Layer 4 of a small transformer language model trained on English Wikipedia (15 layers, counted from 0, width 64). Numbers have three digits each and are written without spaces.
In attention head 0, each number of a token's query or key is one row of weights dot the token's vector x plus its bias. A token spreads its attention over itself and the tokens before it by the softmax of 0.125 times query dot key.
The model reads these tokens: " American" " former" " competition" " sw" "im" "mer" "," " Olympic" " medal" "ist" " and" " former" " world" " champion" "\n" "-" " N" "ate" " E" "b" "ner" " (born" " 1998" ")," " American" " National" " Football" " League" " player" " and" " Olympic" " r"

Query weights of the head. A number n stands for (n - 500) times 0.0022.
q0 (bias 0.080): 438320593351452427460458476546607594500575444619565660510401482537558382482446627584663201365579568286743580723550535541744443430376461534587555452548477453322571608671433377420491337495455536
q1 (bias 0.068): 472544334698429498505426362464185313558556362579470335720503394740726475619653395296484569586463504619479579257323413425497532284690517513476566554322337486645467522495695463400511675503684429
q2 (bias 0.049): 363441520648402511464526409627647207564596467454454410494504547493542405694372597526474594507488653334528592587577408559512461488460512352485384506591658423348508714522660564589296494604473478
q3 (bias 0.006): 445486529329777496682766618482490539228710597591599548488452608546368582609401526409180494558445615515439522439556583301416362496484407558565587364511821580407521412322516386669476650527411525
q4 (bias 0.041): 733648416468503286708420576623434588466471387580306440581502583688484372439603365546665519582512383667606366356499459504468462481603565519564403339320591604618505542549368528691448599567536515
q5 (bias 0.017): 245518488548434338456499491639280415650495364456479461518435526400488418676426377622366463343383529588578376352564320486296544251479403398515459487642330367464448386425752582448530337681738606
q6 (bias 0.059): 510363480471497593456576499574439558394644491548546512505364374511433536464443539571405366506528589475587701571400575351483353585636333406323368500475644562530623658402566572369368605477535547
q7 (bias -0.035): 456344553415376287388503537590435459440400303653462582371335609539452446353383576570667415476621456437377431489521737503470359425540542618297317411610437383466531554515517724524653512654511660
q8 (bias -0.003): 509462638440383574479486465655315422343467581588491360451500489470453536365551492551403606615495512476387691487458609512291375475399554559484318508415577535376589448304536575545426728500632438
q9 (bias 0.051): 562697472508536545603437667462557529492604671392347496506766455293490456409627577487534617396423459322652654567630468562536711675622543274491425437629617759370557543545407454478401380555507671
q10 (bias 0.054): 616546520120419394551591500637370477247472596511474722649656444368483622485677408522407583612605535349604411456590574568527531808548551350873284485288518629339474657611483658511575555336498428
q11 (bias -0.085): 421694603268711557470533507380591619454485516422626461516365499598547543377541590412427509538579462588370461421468436463357659642695330541300616555471417648683560447441466564432521434421498324
q12 (bias -0.012): 432517422686431642374315763508531435624201541386473441371473508531549527638510492498501630474346642523442469414643403635399469523513529516511498558405537569534326551604471494540398510303264435
q13 (bias 0.056): 608509534465509713421619212516399402555429570542568533582367485371472545587393531472574519555572584651527566491576618491460330469434349528603320601431536488527430421478363544579393615422479564
q14 (bias -0.091): 431600533484701585602335550448476596568499415489435644661552473558442439551291541578554494488300509559523404455568390543393535525474590679496524481467399329412507509494493414461412493442462424
q15 (bias -0.060): 422492751448613385564504377622593589620589293454468543414401434525607488481394503573590598418515425360383276506395508504401449488462523595544500519522492397280487489499583548607602556644376542
q16 (bias 0.083): 693492541434577406531510544397489500274784619610474540695415478601513585728586589517369523234475633307552634518575467555484397665564495584581376491467458565339615791655469665622470676441568729
q17 (bias -0.034): 495538407696513437384398470548527520598593357603375637460410480759552398683521642534502404409456607541569457644458512474584543381372591569430458319575406375686676518567441510475369223488593597
q18 (bias -0.037): 538378545475523559462354300726517495763303473521404539420328350464512499565523511743551414556539531670411398516432550378401453585352491636493555735404418339602543459430472415579406420494408507
q19 (bias 0.043): 304137458445555634660589418512500628328630537380589520569482398370606430174404626243362591771627470441510881493359626388522433629335517641717418286551645796430582381742626449633474576640502448
q20 (bias 0.056): 315618615313517580581500650692455490584448572688463497178355493393801518521751649608398196434528629541514752642469456441356333498382395467568600650619595530487587404473429618584539384774624664
q21 (bias -0.045): 402414214888498393457369432550667346560367195323445642481359408632482491505276490451356608508586319566391484367516449488474712588261557514486392387250435406694605441557510449298469385558487472
q22 (bias -0.026): 577728520340656535549328531462448613488508466491427641586619376458461499521420492566488592368470344512538361561562450483276711564618489449550300404431481534331660372499380633376596500646446684
q23 (bias 0.046): 660511525442606666475448365401637678683556524526550441497565554606422592537316468524591476495519443482488339713350434383510557277471373449527637542522474432378518388440519470360550442368336414
q24 (bias -0.034): 508552604432719395501495740425663609285430626373741662546273590495476518323549522380472428618604501408446733323580428588200407687355464657507551542470444619532498698489446395462560603490536409
q25 (bias -0.007): 481469471386514581401285483413361439501469399474452348288524482674649382565473494512682624483449463689503380506552319537348578587655286776453304337398633556637406532599447714489610695536294317
q26 (bias -0.001): 354610502643689512502376370354399533524580621609518517590596583594474564638471434716363446616401586598586614519578476385270405664511482473346422420381500622596534382364647397543574429650419631
q27 (bias -0.093): 520580517683435382468551607389564516304421470444566559281419502512487316403594469396499736520519489473447391468557618661656584620517624640366504573853470493682504598484224351566258430460501553
q28 (bias -0.017): 421534661224709581415699357526562437277529798333575550568457439264355388530510812470485479813820567653415477581519879377360404874711647515600305399663642408756579520421429929833549643696648454
q29 (bias -0.035): 363473535455602386697517645419418466542296326575458713620313372458523467386420562626461275367604525501604644391634513450476463664543484363405370388535599384639728298494364394292684620548555658
q30 (bias -0.001): 416502474474568572353566502718620558683233587339476479516384480440651466732766458525611229516560639424508676425584537340700563413270413279716465724615430419424665526513336341418436242459616429
q31 (bias -0.010): 609486437532522454407592611571299589477555452360387589553377493393577618751529480443475476524480557586495459395447718252449348655579508415524471531501463294619578609527591480411637706487562491
q32 (bias -0.034): 605590703063631396466547504495521564328460667534693463585500648607517467444793556513659311655627627467577719508632487451390602555368387688711455481503492522380533509362291291511326588368682261
q33 (bias 0.040): 524280312558374444383435698580593683566337537448383341327350544670561618646540451582547331518520472462479578552470437385518340545344484442599399584417557452521675615709508610408769537459325344
q34 (bias 0.060): 419580191521463424405580605240400190514391447611569394456617523552439542495365588350411548332480391663474622626662391436677698183551421451549469435468612697507297243434430550388597564566565571
q35 (bias -0.029): 557395422564495450637449390696689428604474324508482477493385574664432418502545447586593330654564636529565296337515567520640527376405448346618649305427521295463475441397526378565290400294475470
q36 (bias -0.039): 384433631524373546157311597465497525525365458369552295533581473450587412645316482610377507476366477450580572618422586555664369467535538480454560484310202459388477351427740313645630438485501352
q37 (bias 0.052): 527800513315412608663482599496456437253335591649463470717537596475498385377298663340560582431436364477365626377610553719447533383529717600341604569433581420459722406602305597476520552559459329
q38 (bias -0.013): 484282566579333534567539407500633382650592579461433454639552441406220636396481734549462509323504522407406643463555453515288704506457520454391496427576479374388596429514600628406376492422605565
q39 (bias 0.052): 748496467482477475639510483489731562687478480439497347502466475529628626403701413525432427730641495464489335538280482485563478624561578238520769635567335312529666398417580348499610494389438547
q40 (bias 0.050): 383504721622614699606410594615830444827355480483363327451423566582626504760479500688382335143560579333541463533554207671506436333516349320484399412328589475310588298497360561676553418616420754
q41 (bias -0.004): 790673647128519423556710686457494667018632649396659353492524640252390421338402564560409571556483424569653609577597790461484185768659471441506500491556654788452430586367414628897353754568638579
q42 (bias 0.016): 508520396480590787607483291296370412420591438548583504472611369654699487512373464414537531615448477537449445420433468479486438655562476654589545648439535357619415634572517699413485598410402357
q43 (bias -0.039): 623606531615428438482433628515439492610639361461354534231466386479524447404614595540670458351227432714588513520535440534438440531417470548430645362472641407655442572450419545452568607559481427
q44 (bias 0.028): 729463595284340487379722432552552325567392568465520409350476586396701606360645440452462476390606517351402566420545516558446407544365310337516538535461618547649530474591529649531665314455400468
q45 (bias -0.055): 747627511547579654329405670386484636686427559412429487477612459540583489599425527340587606501390428486430443564465505440244462379411630586557477561591385384565598428606439397517583389465416535
q46 (bias -0.010): 721505430567385487502439642617465457581524407499371590474599415385403605260472431520529426523419411487556532479487545593402449539374539353515362295269533443472485469453590426438535476421534578
q47 (bias 0.035): 568320401713278624436315359424487331428528461576366521335652690476589529557478372391495730717549455419453567529445498597635572666387467634387366506478334339413581565531498247351567544530428416
q48 (bias -0.034): 634434525570236310514303650501600630560325477723388603423327446751450429430594519436655646501674433364401565619299597267490574201481673359664809609624526659389603513618429535404522605470478421
q49 (bias -0.037): 494464711370482486579567245383448469335742572449523580515504528221568577618506637544352735359489564543560644536590582486445508895508358617576526404502531575404540376572495586612558751641442563
q50 (bias -0.075): 451306384626707699544528506408528586639645320524239607416346536798551560420258382296175689678458526406325326376357392435545456510368506608534419371464389350631680458615578377473511248292444366
q51 (bias 0.033): 550472516465634493484597376362347543175767555327547288518675640473576505612410369623492424378426388462621643295643699355577343729536288544554396432294508640434298594409601566636521632601673534
q52 (bias 0.050): 494337536453691591581574528339263448493640514349539154516527370442603456336491491448293643289378535361611553337656520570584425536645367575589377437549514752434386386480551414692361602301551775
q53 (bias -0.012): 415423394540412590495561579561506457646501550642351628477463418461351576379433552481529501603444593415426535491562526446496482507549636378329500613533609511521524570551556371420449334358361486
q54 (bias 0.006): 552658721622497434383549396548417574675618647559231619590369557418371467711386291455531716310490391591520437374486354438358459354573399465423564463174612601693476381543488275533743499680415299
q55 (bias 0.015): 474610619414461421503533494647429516444493591656649507370498521576383483258689582407520421505573469475474335622454577647387579183445549568530621492565550511513467485379403571413383365463542505
q56 (bias 0.017): 737529436348586492563630542392491429241504505459655472363628473382616572491562456533404542510552503403476635585410650376660450585453417352652559442676698546355543374268459571456678785500436632
q57 (bias 0.035): 500528445611666483639474661575837567525546433413566596529301521604649467514729647323469311546692605536495643443420544380419600579614387389441626280505603633582626534589428499597305441712510749
q58 (bias -0.034): 481794449461712220452416571618433613481571462540452612580346478652509505589609508494340581506433455613507436638355299514512571370409612615638504531423328581464569593376516516491560506559663388
q59 (bias -0.013): 421326493598398282412473538583529632784489393516299660554413151671408365305724443433743443382438372386581461330643460473638643285354784476771441337269447636466504378755348239587637201427513497
q60 (bias -0.045): 520409662278436361375621556600551538518501485433668580342480575474458568480521561457468568392367631369488341572619485569290515433307318560619496403638613521300419573574592528543402343374252456
q61 (bias -0.035): 496549509363441611232604725498600617230611577499435580491320691362311364669204606307631539585551551573476744477621762285504452560748303431266311401540594556412563613537420414561383577623560319
q62 (bias -0.015): 659412569302482240550524688385543653438387622353557396500500520558392479337573494547536539484565318460500490582482269435293595591411583606415576575738619509687702593527445454347748639477465238
q63 (bias -0.028): 524610647494320615447614407517461760375536506513431360477382575545530631498413469519507627470492511514427434505499739588531335587458567482529405485328473514501570277605398596578373608274552349

Key weights of the head. A number n stands for (n - 500) times 0.0021.
k0 (bias 0.083): 506583595421582427458417505510544314500609391589507657421478541244619415235503573493528439655456650362572563477358494571649575449444551574547569416394750598542602591537504257409262549541553387
k1 (bias 0.078): 496500448585542482451582440586476610645706211639505486418279453752540449628474555736669300284550550438421352692395468457449418590298433559362391609760385453499463424456462533541707494493608778
k2 (bias 0.077): 613597680523435453521459369619698423628412535409626623478408593529523655426558822439529388291342493479624411465419526481518615633417552596415555582553571730666494378535540417405365364496536444
k3 (bias -0.019): 537472609578762504656615477528572491397485566517479628527236480557338507583548390451337712586447423482457466399429511271474318228552479572541527337401530256494661377422783495338510421348395428
k4 (bias 0.041): 667705428577415350587480538600510539529524551633431296350564486443520649709527517540498323576729577658575467523494540516479492382453568436609666596431419533425659441484517503646570605556652699
k5 (bias 0.055): 428517406547288288431592408790278593460680354439509606731625624622282528514491630539458374433412464591399440549549469476483724573562603537466251544644550635581626503471536430339700417795679523
k6 (bias 0.036): 462549527445552543422556669594679544438444490587547626292401492484535362616511515428322437395477420469469484546473601545464401545520527664304538400408495527502603482550511428245597429297499375
k7 (bias -0.070): 569566565453415368494598635575514576495565446702560433433648553247681402430432611279445398440630397414527596452591583468586497338598509654431431547612473547452677337554586497441571497590529597
k8 (bias 0.013): 552567598566545434478513638479554707601314485452385532417450477581506491679557505409496508423453342300320524522649594518519430424553570748381412481487284445405422306593555514419454455446606397
k9 (bias 0.108): 480625487456448561339449546415538407566419787330634414471538301430256643556712608553582553533460529502524574661571446555505714491402651302603720488394645751452523567512438387509548611500333438
k10 (bias 0.060): 649722500310537341475517475427363532459597532449434426673669383422577519558592441565529285679481538442560587538525707725491653481369597353613448418145450443336473506588781492542475486124424451
k11 (bias -0.095): 485417363572572671447577531613414569386575753585560408411417474436465368461377333387538581577668578535338483642390464458262580490609474259409510444566386298523451619459491757436610391360308476
k12 (bias -0.049): 600434542552334487384421484519519600552314490405443372429515434651544601474512510463549577498422462607521490161542372494383428537575445454669489651588388632550325637476506473569506518350384483
k13 (bias 0.083): 453255482434470508435534359443431425458387478432255476454447697553634432581519586563482378599580454631520458535471604562381462445562515812463437579341534491620567385650512621602424531420510384
k14 (bias -0.061): 464460547581590488476627526626426500384484564505547420629447576602478674487404396435520519492446618528579523453639380639447503511606603505711463605677519462464539640418456410614469541409640493
k15 (bias -0.078): 613556679547476492665615305653420392335458582636584594659621547468510578325377580398559588358488421457437502453474550682571524466606593578547525390644460410382717397514397500441445437612450514
k16 (bias 0.055): 620603588621539510449738567405702411438669520438531486464335390443476527485625598532439559356478500443392656531448362707584493361272519458481445511300610574510683479628687479372395412286588536
k17 (bias -0.038): 462436392372564546560411629633691421564521379614508607346545512536631514613515565499473587464633648572437435620575338527615478514555429437585578568657655750481585468517579494412369513528704439
k18 (bias -0.074): 597317423426413560527430505557512619479376531457332526628651669668631358566325378353565484487459562448460412408500516608449553687754548644559608525543501476509703557653447495540349552444696470
k19 (bias 0.075): 447537672534813404413452444404459502476327628352523692436497281418519587250562536608447700748480548348638502626396767506338379556323569633547615203559321351413549342623734538446527491701408502
k20 (bias 0.068): 632488442448383441325338551684337448603544491416532688533442499496485158425694592365551628531292557227348340526303336471463605415660648604571641412428432656524747541563536529261389458772503395
k21 (bias -0.047): 383246466468497592639282487479649509498293308640467519478615363613644680584488602587324498540603497469639640599425529511523489709636455370565670525845413549600347538489778551499507458471787652
k22 (bias -0.009): 407479442455474434397619560479463409391479425466565415537669473497362698629432493556530546509550383562367598736529535728454694396649771382649576465511552500439695513444547558488597564422465465
k23 (bias 0.008): 345453474516612533577580411401514392450398340437479656488491744487503603492289356541634457430548509644479408548453477517592470519626446529529601540409526404502498529362282486499549518451383324
k24 (bias -0.041): 637521668675546494417493577474435648432556698526501459530294474390383448427631359447380657732682466419458717413479357499422435413490483450477476387536309262553469820674616647448411451433468556
k25 (bias -0.012): 742482444560376448336628557554397464433471471614571391205678522478652734333160487527579486547530323631391328461502586493178583442423631458565486553563435598476486496418474547457697445470492613
k26 (bias -0.008): 470539346713570630339465579471575524449306476570449535629383597582308563708445460690499755537544497409438453522604338425405458529616599572450507371578518461754667403435596526491630458442572539
k27 (bias -0.079): 562461521431386578582273604550492465410559792511720352363588386466451481457433581330217608658542468617329644329556569526542431509359300484497397689625627526344449597664481678679384686556376564
k28 (bias 0.018): 632527564393641440492663697518598667559697776409456381577624522349555321580677500373577723561630281566519327716611946356122506562560702445395478312363446369645626313678683913464316361476325470
k29 (bias -0.084): 517332469510535477533353573464285510418587424868538388478452415428380305441689564408259434555439457347580625397457471634339639498689665514465537412568573462696735533521627441474652677534585514
k30 (bias -0.040): 520470398277451559474378384620384401666381393490513642578421460575598348625930359520850508739428644543418435331442488557674721699592434569488628501553572493587479715583427499362291504563510213
k31 (bias -0.038): 595345525443471486472652508507464506416657333585510539497468473669559294715724338450601527409559368538542418514638631528510341665392523544480391468511536438373630589502692392392626515434480579
k32 (bias -0.011): 721622561565680479553599547501391701644516598624422569390343617397456441479667209465744515897614643444247474564524488435567684303478546621510435449407470339493411692637416579480333514357558353
k33 (bias 0.036): 599528418486387381496408594388533413602330150487494619347525376447643543496589358495595599503516452478594528231389497489573445668452522485479589462426352486570463608409606384267425361482541416
k34 (bias 0.082): 232402315432517491560500481294394481659445269555473407359431363414534594423595531647454363446474447534545423668241421198502481206580519527526434578524570686832190374412542582555748523475493662
k35 (bias -0.036): 570501529557663514746476395660671630581544438618392514544487673566513507507449591453439217611492652652593431261489538353631622590603398480639687540470497525439564486397444428552354581462630459
k36 (bias -0.036): 518537461678602574429441522391605633524399448607366583544496423544602504465509351633744616383299467442553464433440549523502341644677598561410229435676444607574203487380571269499413494591382458
k37 (bias 0.102): 412367610571503400473434588391499385620503462349502240405232514436534533565488584266584445460543625277573754675485398441370531324511615402480525718571544325448356376352642514694261524552455569
k38 (bias 0.053): 365331599535497520556632525419673735614487465367400545585513530497303562334530582367429519301424540418582629656666478497527749579525493428438526484511519589543450448512397451409472372492659390
k39 (bias 0.027): 548391414569636575714399421378625547603662467462488528571463568593329298524450440484503397389514555506554478371274486536606533749505537370454590449350319350448661584474370552601399612523342492
k40 (bias 0.080): 604457560663421531537400328599654260583425436612301552453456467512446603466694796621551597338302443560518464291255325645501643369859564326480753540489369638780663409384401392349416418734550268
k41 (bias 0.041): 567624462645472487520661631485594598313473940346500297377366484263477361698734505322348484588570394567534561568458732444425313308421664587475367413030514509405538388629702557600474596476301527
k42 (bias 0.010): 529393479453542543468615498540442421386539416470691485524361567568703491451283608590531415483433475389550417510445572592295412613319448569600516596493450362385524509430503631646551435355497582
k43 (bias -0.067): 575324466437337616512487571574509510414502482646489411408519442519478550430537432405399544350512344530516409438704408490479434454459587488665565414477566767366400575422359424492429480633600578
k44 (bias 0.048): 649366444334371558587411369347510554549381535517371578503563564382562354474554549505631388561643398381509541388509409520461597423513400395407594446268409526458448408531592565492536344628286379
k45 (bias -0.090): 485310493403478428493532501339527577584402420387472576416530541615473600666498379604786761491697400601478491555609342618483355467558541552671479586658464524361581633501470523601475560575334381
k46 (bias 0.040): 481474504417542480548488550335616687576352505552324515488653454579461545627565512605396411471568419482715597529672396506555454459594597545597575379446390682356438535434493316488511509483601448
k47 (bias 0.072): 624354563549539568321301490235537359564509428453563580404560560610642662449255500586493402545356495417581516534549591538627515688307385580428474733653461558353375532469658343618494611479610569
k48 (bias -0.064): 530788608532387278580209597412475708511570153528617593460484460287486434413596413269592382299564509490304440535415669720737542586572277527617698613482509471357517442610493553550566692452420621
k49 (bias -0.006): 604266580680477644391564366382421348218532602462446502647542504487377505284527499450426651508341426434408519663589683688399626539368623485510430362315628511458584303592736520520513503538459567
k50 (bias -0.075): 459360490469822534619436455519542487336486631577516713482524374614592709488271430561393507517585574560572417326575470706450264551591255418681605684768189398333545507373790483523669351412593340
k51 (bias 0.019): 573590416709536695463829526480590480325381626605488488565320410396603523656750544750641558656494380396560508560584637369551375435318497563454458394377560483476449435428619349478691386564620664
k52 (bias 0.047): 453406468634601578475762415529508578438445831486420391358463217543337550431538729722498453578441370438396552296453499532379412304340573602577435524433447628526636426599483370531752580553389444
k53 (bias -0.040): 401503524359482472465383524457569600566458611431516522493477454501453411523398529342459475409505614443629514427577393474441500534612457555531584535558546525475571505483495357504508477243481382
k54 (bias -0.088): 564520600631291486444294320338411420308561522681143596590571553516314611617466338651651646413691357687440387703680514625333424428682453409355552488573609410577461394408550344501635363620557557
k55 (bias 0.019): 378562576352522395544451608643526565676585438428418516431554596450441433488341563446458465618632486356314556573537464268622425236454431507480518515443506472443428515510341613440310481565415400
k56 (bias 0.045): 586499509445669625679551510290458411438371391559663564545424459464477453577692385468433466467350236472345510379423590511660497453511573562509536342245524442379508374545536586446598686448224497
k57 (bias 0.050): 597471592563575570479484496683795518578606512584592534321378448504406346494755612489441654577651594599520458635264467389503572474528438291526877334591441495521772575534566679352490512623399618
k58 (bias -0.036): 483679426502577466552497552630363364476592491527484513583524400578491651624525244509482481356623603568294458670413360586632420425560614402540425491564418505562402582606554626381372457415636584
k59 (bias -0.081): 405625476278443356648312406449521677578550403767288499523703077339433602391637481747670686661712594544476589422589490695577602349633473437755615275719554529416528489532434362578331482516718432
k60 (bias -0.083): 605417610356431402589625353593451548425350522401514645522629673494412647246323455379447541623553461570457594300573430462571607321425464541606381386374600563368503554519552481367392383450244292
k61 (bias -0.071): 565560616599461444264598587460612554408595691550609540199368539329584427553631425247567537585556499822602426767521754364339502455598480637367422569601664539391444528420714396356566448358365463
k62 (bias -0.033): 628524484493416350630418663329356594519544470450605470352524484348315605473422179361464622511684354429382617408525502503435579584341581305357429427397487260576469711599499547433527517552476499
k63 (bias 0.000): 391419461649483563619500494466530427376263544515303479326538437540623345603634599401495651576589543558422573514660609625524327506527421586473344539386384430298326249391520503553406431470537323

The vector x that enters this layer's attention at each token. A number n stands for (n - 500) times 0.0067.
0 " American": 531369410485183531567328296658389438607468390650501555475615600610542471467083589314408262340575721624575444358487352646474563654598278286747647636751538522435515712582472389649423731643539547
1 " former": 470410453598196408561352333619473452547434427603501552428615548594491597474190548309462259380536603669576452368354407738496543658827259333704677697775563580303572793560398438691444701520556627
2 " competition": 524364527536171532637235387637456462508506460570598385404709533615472586407268492313486296381618676700594441364398302620575608684830247284659549714758593552392622612558462316731422640477513629
3 " sw": 531517354437183366532375384733358430533456372528456559510655541539512549390265542351440309424560606674559392240461426575450494547855341404679638721841610568326597697571405372693476797512406750
4 "im": 508338495388252380514329367667291483382495410621559449419703582480571530515219464287557284471549631724593408320450463553547626584977244351710549674784670476389537603546362537587595687678616596
5 "mer": 483433421553196446547399483766335559473535397664634447434698483572597553351195480367510280509635615713607414378453387591576606667887232286662597584753639565390531663554389490677522788558655519
6 ",": 570382285614172421550223307648390449536627454525576478464659621658610599375095537381453319440606560655541526359471352611584631562740306317735647572776549604413464708563435418668530647483667626
7 " Olympic": 567331464571217448572349416577500439474620431612640430336586531563519532490174530396429302441575625739658339259456255685530568748782325335706522756732621512326530706600421354598492682518541624
8 " medal": 501477450577162533619266405631427437448498436526609404373697612476517473430276405372461211340594616701628376290428238558557575656794347360706549797775617451311627599514443338631428652482512636
9 "ist": 652403373431223485577347374771399506416583509691537411491677562654460635532229573355553251424599658624533468321493373535514703657839274230592688720715565501336505687415398412668452657472537614
10 " and": 591390396503216421543277341715406479590494424535549425432652638671561615439048529456461312367488571672546451364538437592559619587731271270669666594713561600398562752622326439721511698455611664
11 " former": 502421441592204363568389360620443428511475426591511524403638539567504605482153531348459233412494573689610412386318411767516567676787282333695662703680586597293615814552404444674486691522571637
12 " world": 611406433532210468476314393564436443565505461590542375390705653570460599320193412274440259417549648711675310335441304660539565703721334371718639640727663484380629620563410402669436708488564693
13 " champion": 608454440582244489681375343633400411454470454600605405364748539575441527512241496355531163447540608631531381376380331648496621747842277318645620703730594534326662632625436343717447638542509663
14 "\n": 563412430526179498569300274676422372590520460541562428486624628687586586456171538334452195409573704682566469412458348687402719524682373228759673600754577505463630641531411447685597533568617625
15 "-": 457359411540191464506336356695419480710593407488557460529580645530571573443173605494386157455507699646513482386482358706377591650750296239740677639749598553389562532582387393664613665584562649
16 " N": 537376535530294479528373340664358379531589452429456439446558675543548505424143596319347203425510672648658386400534433581477669670746354363721691630903636520491607699702461391675693576572618599
17 "ate": 577376435448283441474427320613426418566540549565522556538638664555550605397067640336516280469530777644587408361439329707535663624767288397507532689796548642394597649410466436709562789460596668
18 " E": 566384425533165492532381328592404503474635453497529574382543663543568546461182546315340215486444732658641402398551424611470702685709314400638630663870648470403679645660387455727621659518638528
19 "b": 556435486422268463524457324713385373431685498459591515590691771583614554379196601429522275505589686666522497358555379678425603694771355449570596673898497481413551647637461311676582820595581630
20 "ner": 530421450575318455488399357784315379416542409599623490460671752548525492412113594323506256535584661617545488435446341698486535778798386366637615685744464643355632673541437423664547730529668582
21 " (born": 513535392606085416565321257608372475480580455532541411578559623707556625390155651372500203470591591675645437403374323702538576618628308300662509741717497584386591575534371326572519620588575644
22 " 1998": 563455439599173524615352293642527396513581501604618313528646667511600563407185478313406247365527694649657340409469365652498626694779339351711562705641537623272624706545403414642608559549623473
23 "),": 562378344579124481583350260673395409586584464546594452548674700616630583410174561367413201423502542691585415368471349691528655583666354318663584600707558619351513670489368362713538570421634673
24 " American": 563373435556188451563471393652461490530540470582554375369619545655530640366133555320454255434417580707662344419400440714522624771700266374675577703612617527356594774547393365639518721540673608
25 " National": 566389499511183498492430430642498431488586456521551487425567542646559504415132577241431279425488581704681371393420354753473638791650310293658634774639675525401615728551433430747568632455560548
26 " Football": 558316493599202485529406447592417394479608443540646389466582550652508579539206666316483299490602607685607342328442392712463664801745339367612598781682594607360625716494438367755495686452444688
27 " League": 588395358613183570520334412565418397549613480563731425441555578541527559510198509293464231438528585610683317320507417706479641710731345351640611702742572635409742616520393420793478661480468673
28 " player": 602391459724157556618381373659335473473547392530624377439632590586537586465299593321565149448512568689545346393419348650496603679771356263629641645688563609330693612499413439679435692501535770
29 " and": 642423410547216435509352306707429459573536440527595378491631656654600605454067571451469250350402550681560413412515484611531638612684348274636668599638596605418589716603304444783536724487595719
30 " Olympic": 610356476602205431550421370588495414457652460562695395367582586547538530507207561402435230432523612753674292318422285699502600772729396334666498763622645521332565662581395363644528697521527678
31 " r": 566575428529163575569319304713326423457554456389548479423640700550540571414311519392402151340466589686640396343506399507549630541758477329543623731757642518377673699521444382765605766425480645

Token 19 "b".
Which token does it look at most, and with what share of its attention? 18 " E", with about 60%

Token 9 "ist".
Which token does it look at most, and with what share of its attention? 8 " medal", with about 60%

Token 20 "ner".
Which token does it look at most? 18 " E"

Token 30 " Olympic".
Which token does it look at most, and with what share of its attention? 30 " Olympic", with about 40%

Token 26 " Football".
Which two tokens does it look at most, in order? 25 " National", 26 " Football"

Token 12 " world".
Which two tokens does it look at most, in order? 11 " former", 10 " and"

Token 6 ",".
Which token does it look at most, and with what share of its attention? 0 " American", with about 40%

Token 17 "ate".
Which two tokens does it look at most, in order? 16 " N", 17 "ate"

Token 15 "-".
Which token does it look at most, and with what share of its attention? 15 "-", with about 60%

Token 14 "\n".
Which two tokens does it look at most, in order? 14 "\n", 0 " American"

Token 11 " former".
Which token does it look at most? 11 " former"

Token 25 " National".
Which token does it look at most? 25 " National"

Token 7 " Olympic".
Which token does it look at most, and with what share of its attention? 7 " Olympic", with about 70%

Token 31 " r".
Which token does it look at most? 31 " r"

Token 29 " and".
Which token does it look at most, and with what share of its attention? 28 " player", with about 30%

Token 18 " E".
Which token does it look at most? 18 " E"

Token 22 " 1998".
Which token does it look at most? 21 " (born"

Token 24 " American".
Which token does it look at most? 24 " American"

Token 27 " League".
Which two tokens does it look at most, in order? 25 " National", 26 " Football"

Token 8 " medal".
Which token does it look at most? 0 " American"

Token 28 " player".
Which token does it look at most, and with what share of its attention? 28 " player", with about 20%